Layer 13 of a small transformer language model trained on English Wikipedia (20 layers, counted from 0, width 128).
A neuron's activation on a vector x is SiLU(gate . x) times (in . x), where the dot is the dot product.

Input weights of the MLP neurons that the questions are about. A number n stands for (n - 500) times 0.001.
n39 gate: 653 423 765 400 561 495 524 514 742 633 253 454 220 537 629 579 598 598 361 429 539 757 486 408 491 352 950 403 351 383 541 364 351 369 618 266 723 582 477 875 286 491 244 418 404 209 278 770 574 514 487 384 306 444 692 495 265 481 453 415 396 876 297 278 828 697 432 835 718 571 486 400 343 546 675 564 377 342 459 454 491 518 485 542 560 561 427 689 547 747 455 514 450 380 675 328 532 671 725 655 524 366 504 720 588 686 562 748 414 464 680 495 347 500 812 378 500 587 262 552 431 582 505 627 306 551 310 500
n58 gate: 508 618 532 281 291 464 600 724 553 595 480 609 383 576 619 428 557 415 552 727 492 812 404 635 417 784 540 412 661 504 532 325 378 468 91 451 658 385 690 520 741 395 587 547 647 552 390 397 364 603 342 524 280 460 488 712 604 300 601 390 565 586 664 600 459 438 588 496 521 430 285 700 396 460 562 421 611 268 307 685 591 355 449 666 568 548 432 640 683 452 516 356 393 608 430 606 527 466 496 484 742 267 612 352 344 427 388 388 525 605 464 708 707 203 488 622 464 385 597 553 623 532 613 455 582 273 343 810
n73 gate: 606 598 568 434 481 353 439 477 383 527 298 317 504 559 681 564 348 348 104 711 343 408 518 523 540 248 308 709 473 135 582 546 487 564 345 675 244 437 50 624 675 735 540 496 441 541 570 356 386 810 728 596 731 376 671 505 699 435 716 584 718 671 379 687 389 857 457 528 490 300 476 246 582 236 477 563 584 411 638 619 336 402 461 440 473 555 599 228 398 518 235 618 518 764 478 606 371 310 593 567 188 557 583 540 400 660 415 471 467 633 632 755 354 531 455 708 362 487 469 588 613 518 592 565 630 219 513 643
n100 gate: 583 650 627 777 605 659 394 457 413 601 466 513 421 508 589 406 698 660 479 874 718 297 491 314 416 293 517 483 598 526 598 409 300 461 296 535 769 496 27 487 635 427 454 617 500 828 548 593 521 584 442 252 347 431 521 339 377 661 673 374 509 439 365 509 388 388 651 509 643 102 416 625 355 317 225 572 281 465 772 337 570 513 532 491 415 521 475 492 634 474 500 288 349 611 392 228 429 516 720 517 343 478 307 525 487 504 611 596 509 583 585 786 509 681 399 461 453 580 571 556 517 382 646 461 391 879 442 513
n126 gate: 531 576 676 604 589 698 538 537 397 550 422 569 745 427 400 371 574 236 473 495 280 380 431 618 319 575 486 345 573 635 700 616 625 662 748 491 518 581 634 315 667 616 297 446 473 431 537 265 596 392 606 693 422 592 663 318 459 612 606 453 286 746 654 253 542 212 433 103 500 631 552 473 628 482 833 672 425 434 868 325 228 894 553 491 701 546 346 609 449 339 571 709 396 656 567 495 187 704 496 486 645 396 914 540 322 606 495 569 310 624 427 667 382 229 563 398 491 500 696 272 532 495 426 384 561 343 460 295
n137 gate: 668 669 690 530 279 713 425 735 628 505 486 437 285 691 424 442 747 553 438 584 350 500 514 538 500 593 582 667 360 378 395 524 627 340 612 990 656 434 529 223 500 539 448 411 195 519 431 281 342 401 236 702 467 640 472 858 495 784 743 549 588 568 623 332 461 528 460 377 369 480 569 603 596 562 421 396 402 906 514 876 835 660 541 534 481 858 505 595 373 519 384 648 391 625 365 286 486 938 673 509 367 520 273 249 414 577 595 310 420 477 409 622 123 353 448 441 597 353 626 520 400 373 413 461 299 170 580 425
n173 gate: 764 565 373 613 724 462 559 505 178 425 303 299 435 590 533 438 736 500 700 490 560 399 486 410 533 699 663 149 395 616 614 568 691 380 546 273 359 472 241 442 411 418 434 584 684 671 782 830 733 603 560 323 367 168 538 590 244 422 654 515 636 485 456 190 625 634 301 442 266 398 451 537 329 343 627 613 236 480 416 663 725 272 652 543 271 505 377 329 495 711 592 405 509 600 468 657 453 654 444 242 637 767 491 615 833 222 782 378 273 643 101 660 618 674 481 374 500 430 625 427 722 317 428 650 578 635 430 599
n174 gate: 469 433 243 128 724 564 481 235 406 274 532 491 398 604 659 587 532 625 628 251 805 537 706 640 495 841 234 595 427 560 591 533 272 468 461 514 437 672 620 579 563 542 401 625 464 377 719 627 587 216 720 321 600 445 613 386 505 416 260 477 542 625 351 614 347 602 195 486 290 514 472 455 404 409 500 505 725 519 366 330 528 652 301 375 409 698 283 632 472 569 655 345 820 294 580 500 603 561 807 293 397 334 579 442 573 523 139 803 287 686 532 584 429 351 319 435 270 707 584 519 812 549 578 551 425 648 371 624
n182 gate: 584 466 483 545 469 163 617 413 442 556 343 430 449 539 470 583 504 614 574 424 636 333 344 741 646 669 836 509 308 346 721 513 593 412 297 351 414 560 456 298 509 535 341 359 634 470 726 543 452 466 500 535 725 399 633 401 578 469 619 363 473 518 513 574 465 790 781 198 432 402 585 457 153 457 549 251 438 446 423 622 393 513 500 337 517 343 349 241 482 557 188 595 354 709 631 426 415 376 436 650 567 639 362 386 604 889 554 272 406 597 812 407 455 813 724 460 588 299 432 491 345 607 317 557 580 382 789 609
n39 in: 705 279 796 439 264 465 770 451 686 345 233 554 390 612 578 520 579 475 348 353 664 644 593 568 805 429 628 358 342 550 515 715 447 238 714 748 703 626 569 560 234 837 539 668 485 162 415 553 495 631 472 254 309 371 471 256 432 495 654 515 335 635 445 397 361 652 520 510 721 379 495 558 647 427 932 801 409 247 505 490 107 260 750 237 456 495 354 588 724 347 310 666 355 544 333 776 481 491 581 582 450 586 609 500 617 539 561 479 851 581 784 550 323 282 510 475 391 418 209 744 242 592 465 430 570 520 366 228
n58 in: 791 594 530 445 512 454 691 600 586 489 612 288 653 260 504 381 209 465 565 283 284 345 396 534 386 552 454 534 642 660 489 761 402 450 581 527 387 314 260 345 334 636 451 474 569 580 641 344 550 330 530 373 588 396 576 519 588 504 310 500 781 508 567 630 411 437 336 390 311 465 619 436 565 404 563 375 461 413 756 365 421 290 248 593 492 531 439 653 698 643 463 481 542 354 552 569 388 409 743 523 582 703 400 515 458 384 707 352 444 459 378 555 472 625 405 297 481 231 332 539 356 447 411 399 610 570 403 708
n73 in: 443 686 698 530 400 520 460 588 650 587 368 809 529 577 713 554 347 544 539 510 861 322 315 582 721 590 706 578 798 535 709 530 400 308 334 505 365 486 416 525 351 219 606 672 626 485 843 654 519 760 575 529 447 352 563 515 505 391 510 520 555 371 390 588 564 198 363 361 352 390 495 309 671 52 765 510 555 686 462 544 550 543 852 628 466 348 891 704 352 387 590 374 447 510 240 453 595 352 490 529 285 434 214 410 768 623 946 396 556 263 495 302 460 486 471 396 126 433 566 356 379 586 118 599 530 461 309 811
n100 in: 428 664 226 388 384 510 541 253 388 373 425 714 601 436 274 629 880 445 485 418 459 670 520 515 818 514 356 111 391 480 495 495 781 455 605 440 417 295 565 310 676 645 510 393 308 347 682 480 401 666 705 232 623 340 661 525 741 460 695 530 308 706 434 352 665 692 609 505 567 465 689 238 381 362 277 485 470 776 534 843 236 471 243 715 79 465 495 456 395 674 438 608 656 416 447 553 814 745 688 422 774 428 586 260 643 545 618 664 192 711 500 485 684 691 618 435 515 402 611 777 279 880 575 394 601 365 461 453
n126 in: 198 514 780 582 267 795 514 523 709 426 421 687 273 731 329 500 467 660 635 318 354 495 742 541 578 563 593 782 360 264 407 585 386 598 618 735 431 528 655 697 486 664 335 587 597 481 438 215 690 436 536 286 787 603 684 343 403 514 580 382 628 340 215 649 326 563 883 149 549 557 553 505 379 556 462 776 457 466 413 388 371 214 357 575 426 294 468 676 599 364 518 394 312 402 545 485 464 624 391 665 605 750 701 550 393 192 461 386 447 284 171 377 327 670 491 557 589 564 708 340 624 372 612 712 381 645 418 447
n137 in: 371 653 538 441 762 643 618 348 461 251 242 262 324 717 481 410 625 625 590 524 480 500 509 378 425 495 533 618 214 500 642 611 797 605 777 630 556 617 562 514 341 428 463 319 604 543 282 552 438 687 509 186 732 385 312 821 670 539 653 142 447 384 655 552 457 642 525 655 440 432 373 625 353 344 267 711 524 539 523 471 797 421 606 543 263 629 509 613 399 538 578 646 299 647 477 354 431 906 394 766 102 456 299 495 618 500 732 221 687 482 349 582 387 360 284 143 342 453 417 466 378 673 662 645 485 423 829 589
n173 in: 291 538 636 293 460 702 861 603 530 771 490 726 543 252 271 323 332 718 662 490 495 490 696 714 374 372 559 295 510 639 329 470 399 446 583 891 568 481 628 436 563 322 321 351 403 314 240 510 779 399 443 721 632 564 602 378 213 740 243 560 186 649 790 755 545 381 526 235 479 485 379 807 554 539 615 481 555 409 716 288 460 557 308 520 382 367 709 388 450 603 272 437 621 495 300 339 629 211 529 486 149 348 547 728 671 461 480 579 759 600 671 664 353 365 456 430 441 418 367 505 607 206 116 624 200 530 471 510
n174 in: 343 572 527 638 396 649 529 264 367 697 384 500 707 234 371 718 537 458 468 200 389 514 486 725 436 478 537 233 593 392 500 180 355 505 687 608 719 582 425 514 368 804 491 482 592 343 717 509 634 404 531 607 574 397 660 647 357 306 304 255 924 383 599 255 392 433 403 382 176 505 495 704 740 325 221 569 623 791 291 565 514 717 475 580 296 519 468 311 786 449 693 569 778 472 563 392 437 386 459 564 296 514 589 522 523 384 586 436 74 540 163 528 476 322 404 476 519 559 666 632 518 450 319 204 599 491 645 471
n182 in: 575 332 411 309 224 504 411 599 636 513 664 711 165 287 611 625 700 622 586 429 267 708 582 487 487 554 392 410 435 452 573 461 534 218 322 231 534 326 197 400 411 422 534 407 551 573 430 326 586 186 579 793 504 725 343 526 453 373 248 399 596 644 504 328 570 517 451 395 518 584 575 483 307 719 474 568 716 518 513 556 496 546 509 291 431 474 258 628 426 336 467 624 610 633 575 682 433 471 475 432 403 682 401 529 603 250 420 468 687 612 393 758 669 500 517 596 513 411 346 653 912 369 370 504 535 743 324 845

Each question shows a token from some text and the vector x that enters the MLP there. A number n stands for (n - 500) times 0.008.

" the": 342 400 519 434 647 779 536 586 559 488 459 563 666 399 611 502 502 595 477 485 630 417 643 494 770 472 576 529 573 613 566 583 456 560 199 380 725 460 486 342 507 622 433 351 520 417 574 523 444 717 379 484 680 561 602 537 637 306 320 483 397 459 515 595 537 451 515 530 555 417 617 485 657 648 579 565 458 549 498 577 645 346 417 673 485 467 413 583 576 565 444 480 237 500 419 655 423 585 458 484 516 439 579 675 427 400 537 755 518 516 440 434 236 387 640 674 583 553 401 509 199 418 586 507 483 428 565 350
The neuron with the highest activation: n39

" War": 440 417 492 565 576 347 396 528 660 526 394 480 526 344 490 561 706 593 520 541 415 554 536 467 445 369 188 871 613 627 777 476 457 570 245 565 544 475 464 427 577 609 610 444 495 441 458 452 571 728 64 461 418 512 402 530 538 568 478 515 486 396 459 479 539 392 719 443 487 386 511 562 641 505 578 267 533 762 319 426 419 532 432 568 330 526 451 429 716 602 234 472 278 372 379 669 426 406 496 405 585 374 610 470 614 525 611 501 482 511 440 619 480 589 444 430 629 678 531 635 478 508 435 446 413 568 543 497
The neuron with the highest activation: n100

" first": 381 399 534 465 628 709 594 808 646 578 412 557 696 457 669 507 479 650 412 321 575 447 560 444 476 517 544 605 480 593 676 362 402 584 249 426 570 462 477 483 405 553 437 376 575 411 531 475 238 648 549 608 337 375 431 513 686 581 299 473 436 579 522 822 406 429 218 633 528 328 576 534 575 665 422 400 552 579 260 500 523 392 466 553 480 310 519 652 682 650 419 566 393 528 725 749 382 360 450 517 615 424 492 447 486 516 704 578 518 498 469 405 252 520 619 500 412 445 315 412 360 387 461 484 572 356 536 345
The most active neuron and its activation: n58, at about 2.4

"ed": 406 504 408 548 593 605 561 663 520 421 431 470 398 554 446 620 719 816 557 521 602 491 491 496 571 483 454 437 541 673 400 465 316 679 279 310 681 263 677 567 564 672 349 409 554 473 511 424 509 528 389 733 702 817 563 611 386 445 450 570 580 480 438 574 441 387 536 352 571 565 723 549 627 575 647 667 479 656 427 430 476 459 440 397 503 498 372 434 419 433 375 610 325 406 483 596 446 455 414 640 664 489 529 622 502 518 520 788 594 377 294 638 489 540 579 468 541 574 407 347 413 681 374 365 492 353 431 336
The neuron with the highest activation: n126

"ih": 408 471 534 516 298 380 654 455 484 566 623 468 533 439 587 631 806 465 472 431 604 367 645 411 418 474 261 652 476 501 577 450 339 705 260 568 309 379 524 554 502 420 467 628 537 604 519 443 414 553 450 592 258 625 423 514 413 385 746 469 415 443 353 557 451 464 410 498 557 343 480 451 683 540 608 370 323 445 447 574 641 641 406 706 241 547 608 530 759 530 460 304 465 501 590 688 308 449 236 508 600 535 623 505 445 693 545 438 623 444 629 501 430 332 471 495 527 569 469 391 632 551 457 475 371 503 753 607
The most active neuron and its activation: n73, at about 0.74

" which": 376 372 448 533 590 569 752 440 576 375 583 639 563 431 768 437 363 591 603 451 500 368 609 578 607 380 450 383 548 410 472 308 493 478 209 451 604 483 319 652 720 524 490 338 607 622 514 228 569 592 429 459 747 684 627 653 613 406 604 422 522 560 498 578 570 401 399 536 527 602 550 487 696 672 444 714 460 626 363 508 573 482 311 533 601 587 353 418 560 633 465 374 540 457 360 667 497 467 313 539 620 548 591 401 436 554 654 677 708 564 478 404 462 645 469 464 374 593 324 452 329 521 398 451 475 429 599 399
The most active neuron and its activation: n39, at about 0.29

" Japan": 424 399 658 422 630 629 406 354 586 428 658 607 832 355 535 590 614 638 623 292 699 231 438 332 492 299 430 565 459 643 496 442 299 530 229 553 564 643 521 576 364 688 473 418 568 486 403 437 510 538 587 479 643 526 367 382 611 410 395 448 471 363 718 405 488 436 547 506 520 506 448 531 590 677 542 565 543 619 463 381 460 394 449 713 441 532 353 582 419 501 372 556 406 347 662 680 399 495 389 474 530 625 546 669 474 417 653 603 624 421 721 545 459 429 638 487 595 585 341 277 525 554 475 553 399 453 684 476
The three highest activations, in order: n100, n126, n73

" him": 326 386 544 391 598 753 629 541 554 412 493 692 428 402 618 527 361 673 510 427 586 281 533 482 567 339 531 539 525 762 642 495 474 564 305 426 705 360 647 358 290 466 728 469 501 517 460 577 457 524 349 599 517 532 546 634 715 460 499 647 534 514 551 569 554 509 386 510 636 388 602 420 591 758 542 661 444 643 352 428 731 533 315 423 481 571 515 493 562 284 394 538 405 199 540 691 348 484 299 425 586 435 563 540 440 420 582 699 519 413 417 510 472 459 482 364 378 591 374 529 227 492 396 428 494 286 468 490
The three highest activations, in order: n100, n126, n174

" lo": 292 285 603 439 563 544 512 584 549 718 470 400 565 694 642 409 479 501 467 445 570 597 544 418 373 355 421 525 533 533 516 360 403 563 452 352 479 540 554 459 273 580 484 356 699 515 499 554 358 747 351 541 666 517 573 416 279 457 305 775 439 374 373 584 528 496 535 542 676 525 421 561 623 596 609 791 391 686 310 554 797 715 237 664 448 552 351 603 483 396 238 515 470 412 633 634 404 436 395 456 514 665 685 444 577 484 356 555 540 517 558 567 336 546 540 395 601 596 487 370 492 615 364 480 237 487 633 517
Which two neurons fire most, strongest first? n100, n58

" Charl": 417 321 651 482 538 746 631 506 513 658 574 538 585 442 557 602 529 570 438 415 584 553 377 464 622 566 375 636 301 711 566 368 405 653 345 518 483 328 579 639 521 503 433 345 436 735 482 394 463 627 156 401 513 598 217 662 523 565 257 623 303 325 591 252 564 581 532 661 604 363 310 618 589 712 605 419 563 778 581 494 665 601 504 525 299 596 484 637 514 687 360 519 534 407 688 633 412 519 491 533 590 437 658 502 555 387 470 710 508 476 541 601 440 568 587 595 492 520 476 456 450 495 586 649 439 509 532 615
The most active neuron and its activation: n137, at about 0.57

" Wild": 357 391 555 458 586 556 524 582 524 371 599 695 581 293 473 530 537 691 494 455 527 486 562 606 554 476 445 810 503 683 433 350 469 518 308 659 554 412 561 442 328 584 418 560 586 585 534 468 448 818 239 287 632 578 248 465 622 478 549 600 249 423 724 389 585 382 511 570 546 492 580 495 271 431 559 421 432 730 510 578 652 624 465 623 355 588 427 389 328 688 269 346 631 426 508 752 332 482 568 417 376 462 568 510 424 691 441 678 570 490 448 476 478 617 527 480 511 560 448 474 504 724 402 355 442 486 529 587
The neuron with the highest activation: n137

" non": 381 267 649 579 699 697 612 977 419 343 488 494 733 506 428 494 580 615 386 242 464 319 459 515 527 386 489 465 474 595 469 535 519 558 307 490 615 629 622 515 382 580 513 442 557 541 283 569 389 644 572 401 667 634 429 468 572 418 311 498 652 341 371 689 475 553 421 594 506 463 503 642 599 622 547 626 407 507 379 481 674 489 529 706 481 422 397 560 462 509 307 395 420 397 767 604 454 383 490 565 622 489 685 416 452 394 654 702 688 574 549 579 360 474 397 512 581 471 295 427 280 452 448 481 382 399 591 420
The neuron with the highest activation: n100

"nes": 419 415 527 410 364 809 613 612 556 562 525 399 468 269 367 780 720 617 442 361 532 381 479 562 387 340 351 818 386 600 501 390 476 435 425 547 622 377 524 616 482 440 427 428 304 391 738 496 268 525 158 421 509 539 261 510 584 414 481 713 545 613 663 391 623 565 667 387 648 512 660 508 446 413 593 433 283 670 327 459 522 512 502 654 300 367 366 417 488 730 396 429 418 647 310 501 436 482 495 542 653 523 636 446 409 636 461 588 358 476 489 455 644 465 429 479 708 548 399 416 403 618 479 439 447 534 633 481
The most active neuron and its activation: n73, at about 0.54

"*": 240 523 479 351 432 579 429 740 622 348 540 569 628 224 368 497 627 465 507 455 543 456 509 628 408 395 424 659 573 618 407 532 576 546 372 718 734 384 399 511 399 542 546 227 471 509 445 376 447 634 464 501 481 611 512 404 637 429 282 424 506 311 663 442 554 281 546 639 630 482 470 472 514 383 560 337 418 689 482 330 506 376 312 571 470 436 629 502 468 468 342 688 329 325 611 737 546 552 421 559 533 404 564 461 663 476 414 750 665 224 539 577 504 614 482 597 395 668 410 436 495 592 378 339 604 468 538 529
Which two neurons fire most, strongest first? n137, n39

"fer": 411 335 522 482 672 564 510 483 496 226 523 445 451 434 428 549 497 614 326 402 435 390 508 479 428 352 260 489 512 626 638 400 421 482 323 328 519 318 537 257 436 645 434 166 541 291 393 446 635 746 431 649 422 511 330 453 504 453 477 579 583 534 410 531 538 478 567 314 527 494 658 588 443 774 692 518 577 729 473 475 514 242 409 456 416 421 516 341 413 451 319 541 378 611 307 457 450 359 482 638 462 594 675 418 491 525 500 507 659 202 447 666 374 592 426 653 328 516 426 677 382 538 340 483 540 470 597 543
The most active neuron and its activation: n182, at about 3.3

" subsequ": 426 362 547 595 538 740 586 598 512 587 560 746 556 643 483 558 579 697 568 462 490 337 667 583 507 309 354 519 542 656 394 294 513 754 328 360 584 460 584 489 493 550 453 389 636 551 386 447 551 518 531 506 506 749 396 459 466 575 335 599 529 430 622 552 473 360 616 532 418 268 399 408 562 421 659 437 369 815 488 533 636 517 450 696 436 338 454 381 460 575 522 607 390 491 672 593 369 442 429 718 593 450 648 445 624 420 539 571 656 185 444 579 395 618 510 430 305 563 404 238 424 553 404 362 240 479 350 313
The neuron with the highest activation: n126

"oy": 383 301 605 175 668 544 542 470 473 432 510 576 525 387 447 633 564 554 422 424 398 409 526 546 470 517 417 642 474 641 646 356 549 461 343 372 239 378 382 697 486 430 547 441 442 448 492 592 402 662 328 472 466 574 215 753 493 321 401 734 381 441 491 346 508 426 704 497 382 554 439 399 659 547 619 484 521 492 294 541 689 596 389 678 415 562 526 275 414 485 375 295 563 364 647 638 235 461 581 595 509 631 414 457 382 706 552 480 544 688 387 480 656 352 406 558 512 638 369 646 438 532 660 413 541 585 421 507
The most active neuron and its activation: n126, at about 0.49

" Town": 247 375 767 401 586 539 444 578 506 402 532 579 724 356 610 409 490 637 475 537 510 557 654 451 482 287 427 704 480 761 714 434 315 507 372 549 557 390 574 395 411 588 574 284 300 619 434 497 671 675 452 387 563 535 346 292 611 566 372 460 311 369 606 351 472 454 754 587 465 494 557 564 543 337 456 393 628 684 284 459 687 441 365 573 387 355 526 551 422 531 352 507 353 345 523 741 314 486 408 362 526 517 594 527 305 484 567 684 722 462 481 609 457 517 517 497 709 470 412 511 416 408 519 494 474 645 449 520
The neuron with the highest activation: n174

"es": 345 653 515 392 700 489 688 430 479 512 548 512 589 363 566 637 450 455 503 417 475 577 485 536 444 379 241 691 481 698 612 344 403 577 264 520 538 504 469 535 289 570 627 501 611 455 555 477 613 643 468 482 503 475 502 554 552 200 520 569 635 541 463 497 608 515 518 305 601 573 546 771 579 602 612 638 509 646 427 522 555 488 371 465 516 389 387 393 535 630 589 617 500 503 233 692 438 397 484 511 689 571 703 382 480 597 511 619 561 148 400 727 442 538 320 247 519 424 258 481 345 519 404 447 496 326 438 630
The most active neuron and its activation: n58, at about 3.4

" Top": 356 362 528 320 617 745 508 742 576 418 605 713 793 307 568 499 628 567 420 387 377 390 623 487 647 660 446 405 500 611 710 345 417 677 406 451 453 496 704 393 282 678 519 491 482 549 422 359 301 612 343 455 792 549 420 519 816 587 396 644 386 311 395 659 361 555 661 686 537 492 447 524 518 554 485 448 513 496 346 475 608 612 334 638 421 366 547 624 516 675 298 382 440 475 533 606 421 527 512 368 404 604 632 438 485 531 754 742 646 462 609 456 400 470 448 481 482 387 406 457 489 603 469 381 399 549 678 517
The neuron with the highest activation: n182

" Mot": 358 247 626 445 700 504 258 474 394 469 404 378 700 312 556 427 524 561 516 474 526 410 452 511 512 400 477 638 446 573 589 406 443 684 396 552 681 476 549 452 260 540 519 434 450 571 417 299 372 802 327 459 519 537 377 435 754 574 466 467 428 325 419 410 575 507 642 616 591 380 389 504 635 540 515 497 502 824 499 492 681 515 419 546 409 362 489 630 340 277 280 485 533 491 595 767 394 544 416 314 504 544 631 506 685 475 671 569 656 473 463 636 457 421 279 705 411 423 317 457 508 661 404 565 345 664 580 487
The neuron with the highest activation: n58

" R": 228 370 449 628 662 525 383 650 537 482 543 436 656 356 390 759 498 603 556 560 619 608 510 540 427 351 405 646 442 635 664 403 531 515 378 593 603 366 770 492 209 502 411 369 613 424 498 215 588 720 407 401 643 622 425 468 544 526 483 632 454 226 617 484 558 425 791 497 707 588 375 694 587 495 583 448 669 721 508 505 571 364 447 622 440 349 533 593 638 369 487 401 574 608 466 719 461 448 292 487 442 451 743 531 495 498 504 389 436 445 620 501 490 535 432 629 436 497 512 419 285 563 392 506 474 485 346 470
The neuron with the highest activation: n182

"st": 670 386 547 492 476 603 617 477 520 467 497 547 610 437 452 528 373 773 695 310 546 230 525 556 678 463 539 399 491 488 541 663 251 497 312 406 582 367 517 569 649 712 404 397 637 574 514 398 529 320 549 466 644 619 557 654 365 471 486 527 340 369 437 537 520 428 341 499 447 373 665 550 750 604 568 725 543 725 551 367 631 473 332 479 688 719 399 474 629 680 451 665 414 582 401 663 501 434 488 326 508 493 611 346 515 584 601 557 672 657 498 581 427 520 467 399 407 606 325 418 502 643 490 308 384 342 401 546
The neuron with the highest activation: n174

"d": 456 361 453 381 531 502 693 548 374 717 437 546 536 313 599 449 598 683 565 674 532 457 485 338 473 361 231 760 516 666 579 775 407 675 362 581 554 250 623 423 370 365 547 436 469 296 451 493 501 476 162 433 425 441 346 583 543 501 459 636 529 307 526 328 627 475 596 409 531 534 295 504 626 417 569 355 406 710 543 538 497 556 495 438 558 609 555 634 545 784 403 585 491 559 335 671 415 387 578 343 451 600 622 559 525 467 413 655 472 540 232 641 531 393 490 376 391 481 592 571 395 427 401 332 537 545 230 590
The most active neuron and its activation: n58, at about 2.4

"\n": 590 572 634 532 629 634 442 548 563 475 653 449 470 677 597 605 488 663 593 306 671 397 522 801 521 578 526 417 559 461 474 603 502 511 166 338 545 601 371 394 692 536 491 460 478 673 438 588 555 577 325 438 545 614 643 485 742 414 387 494 664 442 511 607 529 502 534 507 690 548 516 569 605 590 488 591 526 642 525 574 676 333 404 644 453 597 368 619 548 379 292 589 390 557 455 701 551 526 598 465 410 543 502 402 570 509 616 787 381 602 499 637 309 620 496 388 451 469 316 391 309 403 519 444 552 548 458 425
Which two neurons fire most, strongest first? n58, n100

" joined": 410 348 598 524 644 733 453 615 480 314 383 514 401 311 603 497 683 657 543 370 704 449 485 426 528 369 439 550 622 767 729 380 414 657 215 386 783 349 551 496 604 602 585 329 568 547 423 591 497 554 491 416 469 692 408 450 520 476 477 515 406 436 502 502 312 419 338 612 569 400 529 505 579 552 528 694 506 625 381 494 526 467 409 487 387 497 340 636 542 530 314 526 463 456 705 659 421 441 491 452 430 390 539 667 485 407 447 733 556 300 366 486 370 575 521 459 484 630 274 448 381 661 406 388 543 400 400 430
The neuron with the highest activation: n39

" Club": 378 359 534 409 729 598 387 607 584 238 554 583 742 351 596 501 528 582 520 468 514 533 666 555 554 257 528 634 372 601 674 330 380 335 338 481 594 438 641 442 298 685 433 319 406 565 452 376 545 624 331 445 653 586 417 469 570 411 545 428 439 420 597 622 490 310 616 489 557 607 534 580 423 510 506 355 572 640 259 474 605 365 330 590 467 455 531 532 448 574 470 675 455 376 563 864 338 486 590 323 435 514 581 571 378 625 536 685 483 420 400 577 477 582 356 364 585 370 350 649 473 575 486 289 549 559 541 535
The neuron with the highest activation: n73

"a": 274 488 426 475 375 582 531 723 411 391 473 571 655 148 366 594 552 609 508 493 617 449 558 427 445 362 375 710 354 692 534 616 393 509 220 595 602 406 443 572 484 530 615 483 425 488 558 531 646 679 366 554 560 511 530 443 625 233 440 487 348 384 476 391 686 471 438 407 590 686 622 590 634 476 477 368 444 700 339 399 510 323 550 519 604 355 556 543 592 445 362 478 347 428 487 661 357 312 340 349 591 471 625 559 462 595 552 683 519 341 398 575 642 765 580 457 509 508 304 480 372 528 303 491 503 433 518 482
The most active neuron and its activation: n137, at about 0.41

"0": 272 527 532 547 549 505 510 635 703 440 518 540 325 440 380 487 700 466 640 322 529 518 566 367 593 532 413 374 463 515 348 293 420 713 197 328 503 481 496 375 487 660 451 418 530 469 441 470 503 577 493 433 533 708 449 523 713 461 449 455 541 291 642 595 463 388 468 379 553 473 379 510 684 451 550 497 561 605 506 369 740 350 359 555 409 489 467 539 413 631 240 586 553 358 585 575 452 402 378 687 473 590 657 480 386 472 508 648 380 266 601 477 299 636 518 586 381 360 577 516 351 668 516 403 206 433 572 460
The neuron with the highest activation: n39

".": 336 505 611 533 488 609 322 519 645 373 686 566 522 488 545 464 587 707 689 378 725 413 511 514 492 301 451 614 409 643 478 681 569 449 231 478 674 389 397 544 357 642 581 383 593 541 429 396 472 547 229 500 399 676 496 398 599 292 460 410 552 475 518 427 551 311 557 487 545 555 588 507 520 521 405 488 457 619 480 387 612 371 438 668 312 325 383 559 411 535 426 453 594 607 450 782 496 454 523 445 367 486 619 525 481 609 537 716 515 504 582 548 459 655 540 413 275 589 360 509 365 617 495 310 525 483 407 357
The most active neuron and its activation: n100, at about 1.1

" also": 270 483 483 492 615 681 533 727 407 516 704 384 578 415 660 523 475 654 594 393 632 542 526 460 567 431 355 504 609 724 553 364 328 365 156 414 619 423 504 590 580 407 625 376 611 562 509 449 468 574 610 591 580 566 429 518 733 512 448 455 662 507 588 598 567 318 296 441 517 370 601 506 608 542 488 509 347 722 318 471 542 533 360 550 469 558 535 677 522 439 469 491 606 237 641 629 454 459 373 372 502 396 611 555 651 534 705 670 392 566 356 581 323 496 420 429 343 518 291 466 422 624 425 379 570 533 454 435
The most active neuron and its activation: n174, at about 5.9

"ig": 437 466 398 208 558 376 631 446 295 538 577 490 758 442 515 685 580 584 401 496 569 439 401 513 486 249 200 760 469 694 567 289 473 504 371 475 440 502 785 397 611 516 346 427 457 537 383 413 361 619 197 582 368 500 507 571 605 566 376 501 429 405 460 423 483 491 468 535 462 348 402 545 491 445 533 432 565 418 412 546 483 551 428 640 484 677 678 375 507 630 511 226 590 392 675 603 328 400 379 628 566 501 581 487 583 759 541 442 573 682 412 416 297 267 530 531 593 495 393 571 525 352 774 383 525 609 515 525
The neuron with the highest activation: n126

"ish": 379 278 516 485 657 640 383 441 588 407 381 505 614 406 421 487 638 658 451 384 492 306 469 397 507 433 373 492 428 522 693 573 365 506 136 471 675 368 271 598 302 646 496 436 573 487 672 420 554 551 471 601 620 519 363 488 597 363 579 433 570 438 482 465 569 443 636 331 524 559 658 564 609 542 404 322 486 499 372 518 592 300 558 658 411 542 332 588 698 697 215 424 515 397 624 611 335 365 403 408 535 413 469 732 421 499 697 716 542 502 519 401 565 587 551 540 451 551 371 614 417 543 485 519 442 479 499 624
The most active neuron and its activation: n182, at about 2.6

" case": 264 407 387 408 673 476 459 457 686 447 420 554 548 574 538 587 495 568 479 498 545 215 638 620 531 338 355 533 543 761 481 205 490 534 250 377 586 402 476 578 392 612 422 414 397 707 405 522 498 652 327 587 545 526 387 573 572 457 474 596 663 455 453 588 490 394 475 556 664 534 468 724 554 652 495 646 514 676 218 522 614 421 263 606 530 495 412 452 364 259 454 544 575 542 460 638 435 403 400 494 558 607 557 391 444 519 553 533 702 320 651 615 390 525 340 484 441 302 243 510 368 572 401 456 412 539 644 378
The neuron with the highest activation: n100

" ext": 402 280 429 552 663 585 624 503 509 436 409 578 701 572 461 457 534 647 341 400 560 190 414 489 416 324 421 487 507 563 588 398 468 822 384 308 597 491 506 353 460 547 547 358 734 664 569 405 558 562 437 337 567 637 615 444 345 544 229 581 433 350 736 417 522 300 566 502 476 427 448 574 637 517 669 611 299 489 421 491 547 544 357 686 561 347 429 461 555 658 422 538 387 588 518 610 382 402 466 334 683 530 504 390 755 476 628 691 561 367 431 535 334 606 322 563 360 547 417 531 452 538 390 249 289 458 513 292
The most active neuron and its activation: n173, at about 1.8

"one": 361 458 564 464 455 521 481 464 488 571 555 558 702 450 601 593 830 477 471 459 431 427 668 296 556 382 210 823 540 709 340 472 500 495 240 630 443 152 471 575 470 502 591 509 365 442 487 613 343 729 434 433 572 439 392 545 520 373 355 509 423 454 416 466 592 404 375 550 485 519 578 494 578 550 661 408 597 545 343 376 600 487 446 602 302 451 546 405 487 396 483 364 423 468 661 715 313 424 381 416 634 511 616 407 645 669 579 511 457 452 579 537 437 389 696 493 553 583 428 285 652 631 402 363 485 481 678 661
The most active neuron and its activation: n73, at about 0.83